Layer 7 of a small transformer language model trained on English Wikipedia (11 layers, counted from 0, width 128).
A neuron's activation on a vector x is SiLU(gate . x) times (in . x), where the dot is the dot product.

Input weights of the MLP neurons that the questions are about. A number n stands for n times 0.00082.
n34 gate: -239 103 20 19 311 -19 90 67 152 -79 362 39 5 217 413 -108 -212 -52 -63 -39 157 43 75 -87 -208 -24 43 24 -72 222 202 -68 24 185 68 10 -241 -89 -199 -163 110 -44 -68 -92 -172 -223 -71 -176 -459 355 -15 -206 -24 -9 -130 -153 -162 24 -217 -318 35 330 15 94 -5 98 -173 94 -77 95 -54 -354 -64 20 -129 314 119 -146 -159 -130 -58 -66 24 -44 103 359 -30 170 -14 210 -5 -84 -132 -107 73 141 -5 -39 -231 71 -237 129 156 -20 59 96 24 -151 89 160 -71 -324 -10 -213 -10 24 74 -90 65 117 359 159 269 -166 268 210 54 314
n191 gate: -183 -136 310 44 -222 -167 64 68 -91 -66 -60 -22 -211 13 78 13 -56 13 -139 -216 -96 39 13 4 -125 -22 -43 -156 -26 154 22 343 244 -213 -234 -210 -215 9 -109 -13 215 13 -30 91 218 -68 5 -52 -71 107 35 0 -135 -72 17 -159 275 -139 -22 129 -239 255 140 -9 -92 122 -348 -4 -13 -80 336 -239 31 -124 -66 22 124 148 -128 -30 -87 93 -148 164 -228 -68 279 188 103 157 86 212 -118 -9 -270 -100 187 -97 -180 38 108 94 -186 84 110 133 -95 -105 -97 232 167 13 -177 99 -257 78 149 135 107 287 -26 -129 73 -171 0 -218 -13 120
n229 gate: -14 103 125 98 18 119 73 -46 -63 -62 -65 70 94 28 -112 264 32 18 279 -56 19 0 -114 161 -83 291 125 116 129 -161 203 -289 164 33 242 154 -104 -14 -335 -258 -62 256 191 -23 -215 -53 -10 -318 -57 229 -102 -267 103 27 -102 -88 -159 -210 -52 -277 81 -181 188 -161 145 388 -90 -144 -14 334 -71 -18 -70 -10 -5 217 290 -168 -219 133 14 167 117 -222 -141 92 19 43 -272 -80 106 5 -309 -14 9 -107 -84 -273 -169 104 -92 55 -54 95 -203 14 5 -36 -5 33 87 230 -237 186 103 -14 70 45 -229 140 126 69 -271 135 210 -89 -140 -263
n258 gate: -140 0 36 224 20 172 -321 -255 73 71 25 -65 -45 -91 -179 -50 256 179 129 -15 20 -291 41 64 366 276 -187 243 74 76 161 -139 110 -40 -392 -90 15 -41 85 -20 -15 35 -175 263 68 -26 -134 135 194 -44 -64 35 150 -107 -15 240 160 -75 116 44 -320 10 351 -106 10 65 243 -43 -409 36 15 -279 145 223 147 -74 -71 -35 -30 -54 -104 68 55 119 266 217 249 -185 -222 185 -178 177 35 64 339 -45 -175 -373 -65 39 -15 -225 58 41 -217 216 99 34 -269 -66 -26 -151 46 -109 265 -89 166 44 168 -80 288 128 10 206 175 55 -430 -128
n311 gate: 30 30 -183 -104 -19 15 106 155 -391 131 93 158 145 250 -5 65 49 -177 44 88 20 54 40 239 -333 127 24 -69 -250 -70 110 -232 -20 54 15 124 150 -20 158 10 -284 5 -59 94 -102 175 133 -322 -309 -238 236 -20 -148 -125 137 -72 -20 39 30 -372 -5 59 -55 125 40 50 75 -38 59 -121 -105 10 20 -146 -100 113 96 119 307 -210 -324 24 -114 147 -264 -159 -196 422 54 213 -98 260 0 5 -114 168 -163 -394 -204 105 -92 -107 29 -232 35 -24 280 -297 -106 91 46 -15 -135 131 401 -64 -20 -19 96 -207 182 -180 229 276 321 164 -257 -20
n319 gate: -52 253 249 14 312 215 -28 116 -222 -193 164 -100 129 -144 237 125 -89 -55 -151 -28 -153 -42 97 -117 94 -319 28 -85 70 -212 201 81 -138 341 364 14 38 5 66 -84 175 289 -175 373 5 232 -113 243 -126 182 -42 -86 -57 212 84 -119 14 -28 -235 5 -39 -5 -291 43 -86 43 72 -28 -28 -150 -58 -60 57 43 236 -66 106 -223 241 47 156 -37 175 -122 57 -438 14 -200 127 157 249 -101 -257 198 90 118 -209 -38 -143 -119 44 -42 -152 -29 264 23 -175 55 10 -243 265 105 125 -225 147 -33 24 -55 -58 9 151 -47 -210 -275 0 -81 133 248
n34 in: -178 -35 81 -212 -131 15 72 -262 -87 -196 -156 99 -55 349 172 -90 78 -96 -241 -230 -89 156 91 -73 -259 102 -15 -309 -171 160 105 172 109 74 79 20 115 -166 182 180 111 -148 39 79 -116 -416 102 173 101 170 59 -159 261 -264 215 176 159 -246 -125 -239 131 113 184 -15 -174 5 55 205 -98 -10 -271 -5 -475 0 135 -215 -186 -94 -75 -78 -44 191 -123 103 -159 -108 -70 279 88 -143 -191 -35 69 64 143 0 -173 204 45 177 -332 -10 125 50 35 -58 231 -91 -20 -106 -261 263 115 -140 -10 -117 -159 206 -40 84 -20 68 -340 -270 -99 94 -20 404
n191 in: 47 -34 153 -157 -71 100 -62 -25 234 -130 -88 -81 9 -116 -148 -150 256 263 -140 0 -103 97 -17 201 17 76 97 207 244 177 -309 8 -55 -200 68 149 -86 100 -13 -159 -227 -89 -4 -229 -13 155 202 51 -35 -42 203 -132 -55 186 172 -102 107 -85 0 -126 108 47 34 -95 239 153 -43 45 -55 -135 0 113 38 -87 99 -17 -169 -72 -376 38 118 58 -111 -287 30 -146 143 57 -118 -4 101 -138 158 59 221 -191 149 227 39 16 -92 75 54 -22 146 -67 -254 -362 4 -135 -229 38 65 194 115 232 -175 112 -126 64 169 -63 -146 145 -310 17 60 222
n229 in: 234 -130 49 -206 -211 -108 -65 -38 -35 -5 194 62 -72 -159 181 -82 90 -139 -262 -119 77 232 -44 -38 109 0 260 304 47 -112 247 -134 -43 -172 90 -101 270 292 196 -66 -10 -191 -19 -33 5 269 -30 197 103 122 -95 159 339 149 24 270 58 19 -252 14 -34 209 -135 -170 279 -24 -58 14 -189 15 -189 -197 106 73 -179 14 -15 -5 180 75 190 5 -249 -5 96 243 146 -98 142 -14 -114 271 101 -24 -134 -234 96 -24 -106 -74 74 286 51 -68 -10 5 124 -148 -253 -206 -332 303 92 41 125 -322 -14 -167 -15 -100 -10 123 -160 64 210 -413 -345 -176
n258 in: -302 156 14 9 207 108 -285 99 166 -200 -145 50 37 -37 187 37 -158 124 -41 191 -28 9 -163 32 -109 194 203 -209 195 218 129 27 -101 -247 -173 -101 69 -89 137 99 -249 -219 -69 55 255 200 -199 -37 14 220 -245 -336 128 53 23 38 119 183 194 -27 79 -191 -106 14 9 -96 -5 -111 -50 238 -28 76 284 172 -181 240 -163 -55 163 -194 -273 -35 9 -73 69 62 181 -183 -18 -238 -109 -56 160 246 160 -160 169 -5 -115 -208 -85 184 217 -60 106 27 5 -195 -149 -206 332 179 74 -87 -5 172 60 40 93 -32 114 271 113 113 -133 37 -169 220
n311 in: 204 178 -91 5 -15 -144 -443 97 49 435 47 261 443 -232 -354 26 103 91 94 78 -116 201 -80 -26 -233 309 392 -264 181 386 11 -198 172 255 -99 -188 179 -154 -140 149 123 31 -26 -16 -164 109 -81 136 48 26 -104 -252 -73 -71 -77 142 -147 -94 -243 -15 -170 254 -52 90 -31 298 259 -81 320 117 -201 66 -73 186 85 52 80 -68 138 -134 275 -162 -21 -5 163 125 -202 48 -26 -115 -145 37 -235 171 -73 214 245 -79 300 -237 -221 15 294 -53 -63 15 -10 -227 90 305 -97 52 -79 -35 5 -57 278 -142 43 -177 -156 -180 21 -97 -125 -52 -277 -53
n319 in: -137 38 92 -123 176 107 -64 102 -59 -86 -103 212 5 110 348 -43 -238 297 -108 -131 -451 -61 159 -279 -28 -19 -219 169 -79 -163 -14 85 66 184 -108 57 -419 -120 -24 14 160 -118 99 9 -134 -10 -137 104 -159 218 98 194 -80 133 -19 232 5 -14 -301 103 -173 0 -5 163 -95 61 -249 100 65 39 172 5 199 -34 86 -117 -96 151 -211 0 211 -133 -42 -346 38 -401 115 -15 56 -47 -47 267 -161 75 104 311 -283 -210 -48 -224 5 -194 -174 168 253 51 -314 14 -86 -102 205 85 105 -90 5 -126 -52 -105 -246 160 80 195 -51 -20 -75 -147 99 159

Each question shows a token from some text and the vector x that enters the MLP there. A number n stands for n times 0.011.

" in": 69 36 96 -32 3 119 110 43 20 -76 -28 93 -2 10 94 -53 -17 49 18 -5 -28 -184 140 162 64 -40 83 -35 41 62 -55 -55 85 -66 -34 55 -26 19 -26 22 67 -65 -52 65 -124 -58 105 157 -27 -33 1 139 12 31 45 -378 -59 -47 104 -97 -2 109 56 58 -35 -118 -4 -65 -69 -9 95 47 -105 13 5 -126 -80 -18 41 -30 -97 -28 -23 64 -10 -32 106 -66 -102 85 30 16 49 -166 21 52 -36 22 88 -71 6 241 21 -79 216 -6 80 35 -3 -53 16 -44 24 -135 126 34 -17 90 -175 -140 -100 21 -47 11 42 50 -51 -73
The most active neuron and its activation: n229, at about 0.21

"ian": -41 -27 -50 -78 61 -70 23 25 -30 60 -101 83 -49 77 3 115 34 30 54 20 41 59 -92 8 113 -12 36 73 14 -2 15 -33 -14 -82 44 -77 1 -5 68 116 90 42 49 31 -36 54 8 57 -13 51 -68 164 141 85 -45 -466 -40 -28 -33 64 22 88 57 39 -118 -112 58 -99 -60 3 -106 52 2 -87 123 -42 -7 -65 -48 73 4 -7 8 -19 73 75 -21 -20 52 93 -58 -35 41 70 -77 -161 -85 -31 -13 16 -37 203 55 -59 -20 40 -45 168 -29 -21 -111 -22 -86 -8 -4 115 26 -151 -42 -45 -23 37 150 -75 -17 30 -59 -62
Which of these neurons fires most? n191

" Temple": -20 73 -21 -76 -66 59 73 -37 16 69 -177 105 17 127 52 -30 -15 -19 -107 -106 -16 -109 -124 102 87 80 111 -52 -61 134 -5 108 44 -62 -16 224 -96 -7 -12 98 7 -147 42 78 -76 48 59 52 80 33 -17 -24 74 -41 -97 -250 -87 -3 49 -136 -18 43 -105 76 -3 -19 -34 -22 -104 -91 -77 7 -115 32 -34 -38 24 8 -168 -71 12 103 -13 -131 63 -230 -14 7 166 -77 34 92 72 132 -103 -76 69 168 57 -202 8 238 75 132 81 43 -32 53 -37 -21 84 -18 -42 -38 -97 -18 94 83 66 6 -55 39 -52 72 -25 98 67 -108
Which of these neurons fires most? n191

",": 22 71 78 -86 5 -101 20 -49 -87 -28 -29 13 -143 -77 -73 30 -9 -28 101 -24 28 -82 -49 109 28 -4 -141 36 60 28 -133 -49 29 -32 -101 108 57 25 20 150 -116 -11 -74 -8 24 -68 -41 57 72 -15 -219 -14 18 -4 -27 -138 1 151 -171 88 48 -15 -80 39 28 136 -165 82 64 28 154 262 -125 1 112 -14 41 -5 -42 12 -152 147 57 -3 163 -19 91 -97 -79 17 -25 -57 -2 -60 -89 42 36 169 113 51 -10 4 -98 79 -97 -10 6 -68 80 94 275 -151 -13 -191 244 15 52 109 -91 8 -40 29 -13 -228 55 12 -41 56
Which of these neurons fires most? n229

"\n": 78 -118 131 -39 -12 -43 95 -25 -73 70 139 -27 22 73 -56 -29 13 10 56 4 -10 -122 -70 -81 114 -35 10 -43 -13 -15 -86 19 236 105 -6 -28 129 -53 22 49 -35 47 -70 -132 -75 -27 29 -17 -19 48 -142 53 67 71 -56 -228 -103 -66 -43 37 49 96 -35 161 23 2 104 -117 -25 22 49 -32 -77 68 -41 5 -171 34 43 -72 2 7 115 24 99 9 189 51 -6 43 -64 18 31 -78 -99 -176 32 349 68 101 -100 -179 142 -60 -15 -138 69 78 118 -94 -96 -1 -130 -51 154 67 115 14 -160 -62 -42 117 -139 43 50 -29 -110 -24
Which of these neurons fires most? n319

"th": 86 -204 -104 -58 20 -173 -142 -21 169 61 63 -35 -1 30 -63 19 -46 82 90 -326 109 -43 -13 -53 131 102 -13 -23 -59 186 -17 80 119 -76 -34 106 -105 -1 -66 10 -53 125 16 -45 -108 -68 -117 -78 -50 45 -27 63 -29 86 31 -145 3 86 93 -56 77 49 -121 152 69 -84 -36 52 -191 7 146 -70 -121 46 54 -32 121 -89 -51 77 154 87 -83 -4 66 -89 -5 30 133 74 116 -62 52 204 -178 -85 -69 92 8 -79 -38 43 39 102 36 -29 -82 70 -42 36 30 -56 42 28 -138 44 6 87 75 18 -85 89 -73 -50 -51 -36 -10 17
Which of these neurons fires most? n191

"ers": -37 196 60 -10 12 -49 -34 126 -60 146 -74 78 -1 89 -170 28 37 -26 12 -73 39 -25 9 151 44 20 -32 -74 99 -27 36 13 50 -26 18 -38 34 -20 176 40 67 -94 -1 221 -92 -13 4 51 -17 95 163 56 58 -52 87 -256 -109 -46 15 -8 -38 -25 -70 60 -37 8 -69 -264 -34 -45 174 153 43 115 -37 -43 -100 -3 16 -93 -124 31 78 101 -180 -85 131 15 84 -40 -54 -117 86 48 -46 -18 -51 -127 37 -67 -118 266 -162 -30 78 -70 13 132 -41 24 -52 22 -59 -124 22 -81 54 30 -5 -93 -24 97 -36 68 -122 31 76 -31
Which of these neurons fires most? n229

"Z": 42 93 -122 -86 -36 -129 164 24 -5 -10 90 114 55 57 -97 297 102 -179 -106 -73 85 -129 -111 70 58 110 -49 -62 -144 -64 39 49 7 -139 3 31 -48 -34 -72 191 -103 154 28 -55 -30 66 50 -33 71 77 -79 151 15 102 -77 -15 1 -32 30 20 40 -14 -4 116 18 -15 -84 5 -34 90 79 16 -72 -92 64 -42 -156 -20 -71 88 35 -44 59 -170 50 82 98 114 -48 93 70 -178 11 -34 -31 -144 -67 43 100 99 -9 90 -45 149 15 -141 14 -148 65 28 -250 -137 -85 -64 -87 100 -95 2 150 -70 -54 20 -61 88 -41 125 -34 -61
Which of these neurons fires most? n258

" ": -39 39 -2 214 -98 8 -6 93 -54 -72 4 106 2 -134 -144 -38 82 54 -32 -109 24 -44 -254 88 -68 158 -12 -93 97 169 -169 28 89 -37 -63 17 -66 52 54 -9 5 114 -82 -74 -202 -28 12 3 -8 26 53 62 139 30 117 -54 -157 -59 -19 -60 102 77 49 78 -102 -43 -230 -41 70 -40 35 90 -35 -68 92 -61 -107 48 -78 3 -184 69 166 -114 149 63 99 102 -34 -74 -49 7 62 63 -112 55 178 129 24 18 -64 -48 -70 192 27 37 -12 -57 -29 -27 -82 -36 -41 -91 83 179 10 64 64 21 -35 107 -103 -199 53 6 -49 1
The most active neuron and its activation: n191, at about 4

"|": -77 -165 50 -104 -90 10 -65 4 30 -29 38 74 -59 -50 -124 61 116 -37 81 91 31 -178 33 81 -7 -173 121 -31 -5 26 -63 -26 66 15 145 -34 28 4 -8 46 41 5 -112 -38 17 32 69 -157 21 37 -101 43 128 77 -34 -237 -23 17 -67 -29 -1 11 -95 60 -152 1 20 -111 132 45 198 -53 -52 41 -124 -12 -4 32 -3 -92 68 2 -50 -172 -8 71 131 76 74 174 -1 -15 -16 -141 6 8 216 130 103 128 -28 -67 48 -94 -24 -82 -13 147 29 -150 4 -78 -3 48 243 19 -78 86 -13 -164 -62 7 31 16 101 71 -67 -11
Which of these neurons fires most? n319

"0": -81 113 59 -19 -64 -21 4 -77 -41 -130 -103 -18 -224 43 -104 -49 96 10 -42 89 181 -109 199 -239 136 24 -81 -105 -5 77 -2 7 9 -101 -117 -107 -53 200 -17 106 -78 84 23 -22 49 66 98 -116 -63 92 -161 60 -93 130 -55 125 18 115 -50 -20 72 -8 60 -30 -54 -40 -117 -17 55 10 73 -16 -181 26 -71 -5 -70 57 45 -25 54 -7 -19 -154 142 25 -11 121 -77 2 -34 -97 22 184 -53 163 5 -8 111 103 56 -7 54 -8 -69 145 -55 69 117 -9 152 -85 -27 -198 156 62 55 -27 7 -32 -120 41 38 -124 60 -6 -157 -43
Which of these neurons fires most? n258

"v": 42 -58 18 -88 120 -27 114 -2 54 2 224 219 -54 17 -21 60 -36 -71 3 -210 -137 -17 2 181 73 102 -4 263 94 132 -104 -24 27 -70 80 35 -107 183 -123 -98 80 22 133 80 -20 21 -92 -61 54 -194 -141 112 -84 7 40 -25 41 42 79 29 18 15 71 129 15 100 -73 -145 36 -62 -141 29 8 37 -32 -20 94 -14 -101 25 71 -93 -64 -228 -61 160 80 5 -34 91 49 -56 -118 69 -162 -147 -85 -96 -44 66 18 9 93 29 -33 -47 -49 18 -109 -3 54 -76 16 -17 -128 -31 -38 4 -83 128 28 109 139 -121 -68 -63 -4 -15
Which of these neurons fires most? n229

"\"": 50 -121 7 -36 73 74 39 -8 -133 -44 -69 -22 59 96 0 106 -38 -17 -40 20 -28 103 -42 160 83 -12 26 -48 3 -98 -86 -50 -42 -52 -30 4 42 -68 52 21 -7 44 40 17 -83 52 63 71 116 168 -14 -1 98 10 -187 -265 -137 -35 -85 1 -5 85 -123 -4 -117 -37 23 -269 133 -88 10 70 -166 44 0 -39 -184 11 6 96 -73 17 69 -2 83 -68 15 19 158 -33 -44 -152 -7 53 44 -21 70 113 174 81 -21 59 -130 95 24 -190 -90 61 132 -7 -35 -61 -39 -90 2 22 94 131 60 5 1 233 -68 37 -27 94 -119 83
The most active neuron and its activation: n229, at about 0.29

" Cle": 183 -86 107 -89 -95 123 2 -43 44 -40 126 57 -97 -16 -130 -87 27 -8 64 -131 -123 -66 -114 -86 -61 145 166 -62 0 172 74 -10 142 98 -26 66 69 -43 -193 125 115 72 62 167 -59 49 -139 -162 -31 145 -97 -26 50 120 -83 -107 -42 -34 49 -15 5 154 -140 116 36 77 -15 75 -127 9 -177 20 5 24 59 -63 94 -16 -173 -60 -95 27 -75 -136 55 8 -23 10 106 14 24 -19 9 99 -114 -102 24 97 -102 12 130 54 21 36 -32 -99 2 52 -90 -173 134 49 -62 -3 -25 -48 -120 113 -15 68 -65 -19 -32 131 -8 -73 80 96
Which of these neurons fires most? n229

"ood": -81 128 20 -50 -144 -144 47 -94 47 -36 -140 5 84 181 -74 -5 191 15 45 -93 -3 -85 -93 -111 129 15 -89 5 -29 54 48 -112 103 -6 -36 170 49 20 -61 -5 -48 -7 46 182 -114 38 -28 80 -7 -57 -56 174 42 -79 -137 -301 -21 58 -26 -52 36 45 -126 3 10 -45 28 -133 18 32 99 9 -40 41 49 -43 -133 101 -45 12 34 69 -12 19 12 102 9 -6 -7 -31 12 162 27 202 2 -54 76 -45 52 -53 -70 83 11 -23 115 22 -44 272 12 -14 -56 -22 -81 -39 -79 -131 -1 45 -21 134 15 101 -68 -57 151 -91 15 -126
Which of these neurons fires most? n229

" to": 96 49 166 -38 82 27 48 202 -64 82 -76 90 28 42 -18 16 -86 4 -41 9 93 -168 143 125 45 -38 70 -29 12 118 6 -47 22 -19 21 75 -26 -16 -25 -8 118 -89 -103 40 -142 -3 135 77 54 -46 -71 29 -28 -91 -101 -305 2 -78 173 -176 -19 105 -72 113 -86 -59 -2 -131 -68 29 35 56 -144 37 -19 -80 -148 -29 19 -57 -60 24 -102 -49 -64 -38 93 -25 -95 11 47 62 110 -143 15 47 -89 71 104 -141 13 155 43 91 192 -45 -17 84 -23 41 -66 -47 53 -94 182 73 36 73 -155 3 -85 102 -34 41 -40 14 20 -25
The most active neuron and its activation: n229, at about 0.42

" Gib": 134 233 -164 -29 204 -125 0 38 9 -49 -20 -2 -87 8 -174 -53 144 18 -53 -78 66 20 -146 -32 -94 32 66 27 38 111 57 -49 82 79 13 121 120 -3 -83 146 -32 -57 34 142 66 -84 -141 -139 -38 134 -212 20 77 -67 -56 -35 6 25 -55 -74 -56 68 13 316 46 -33 62 79 -102 -42 42 60 33 -91 78 63 -158 27 6 47 -18 88 -31 -47 -20 -78 -12 81 53 7 -92 -91 165 20 -83 -84 -60 198 37 51 48 45 -37 38 -134 -19 -177 97 -131 -127 -2 -52 -16 -48 -184 -44 -144 85 12 -75 -46 77 72 105 -108 93 4 50
The two highest activations, in order: n319, n229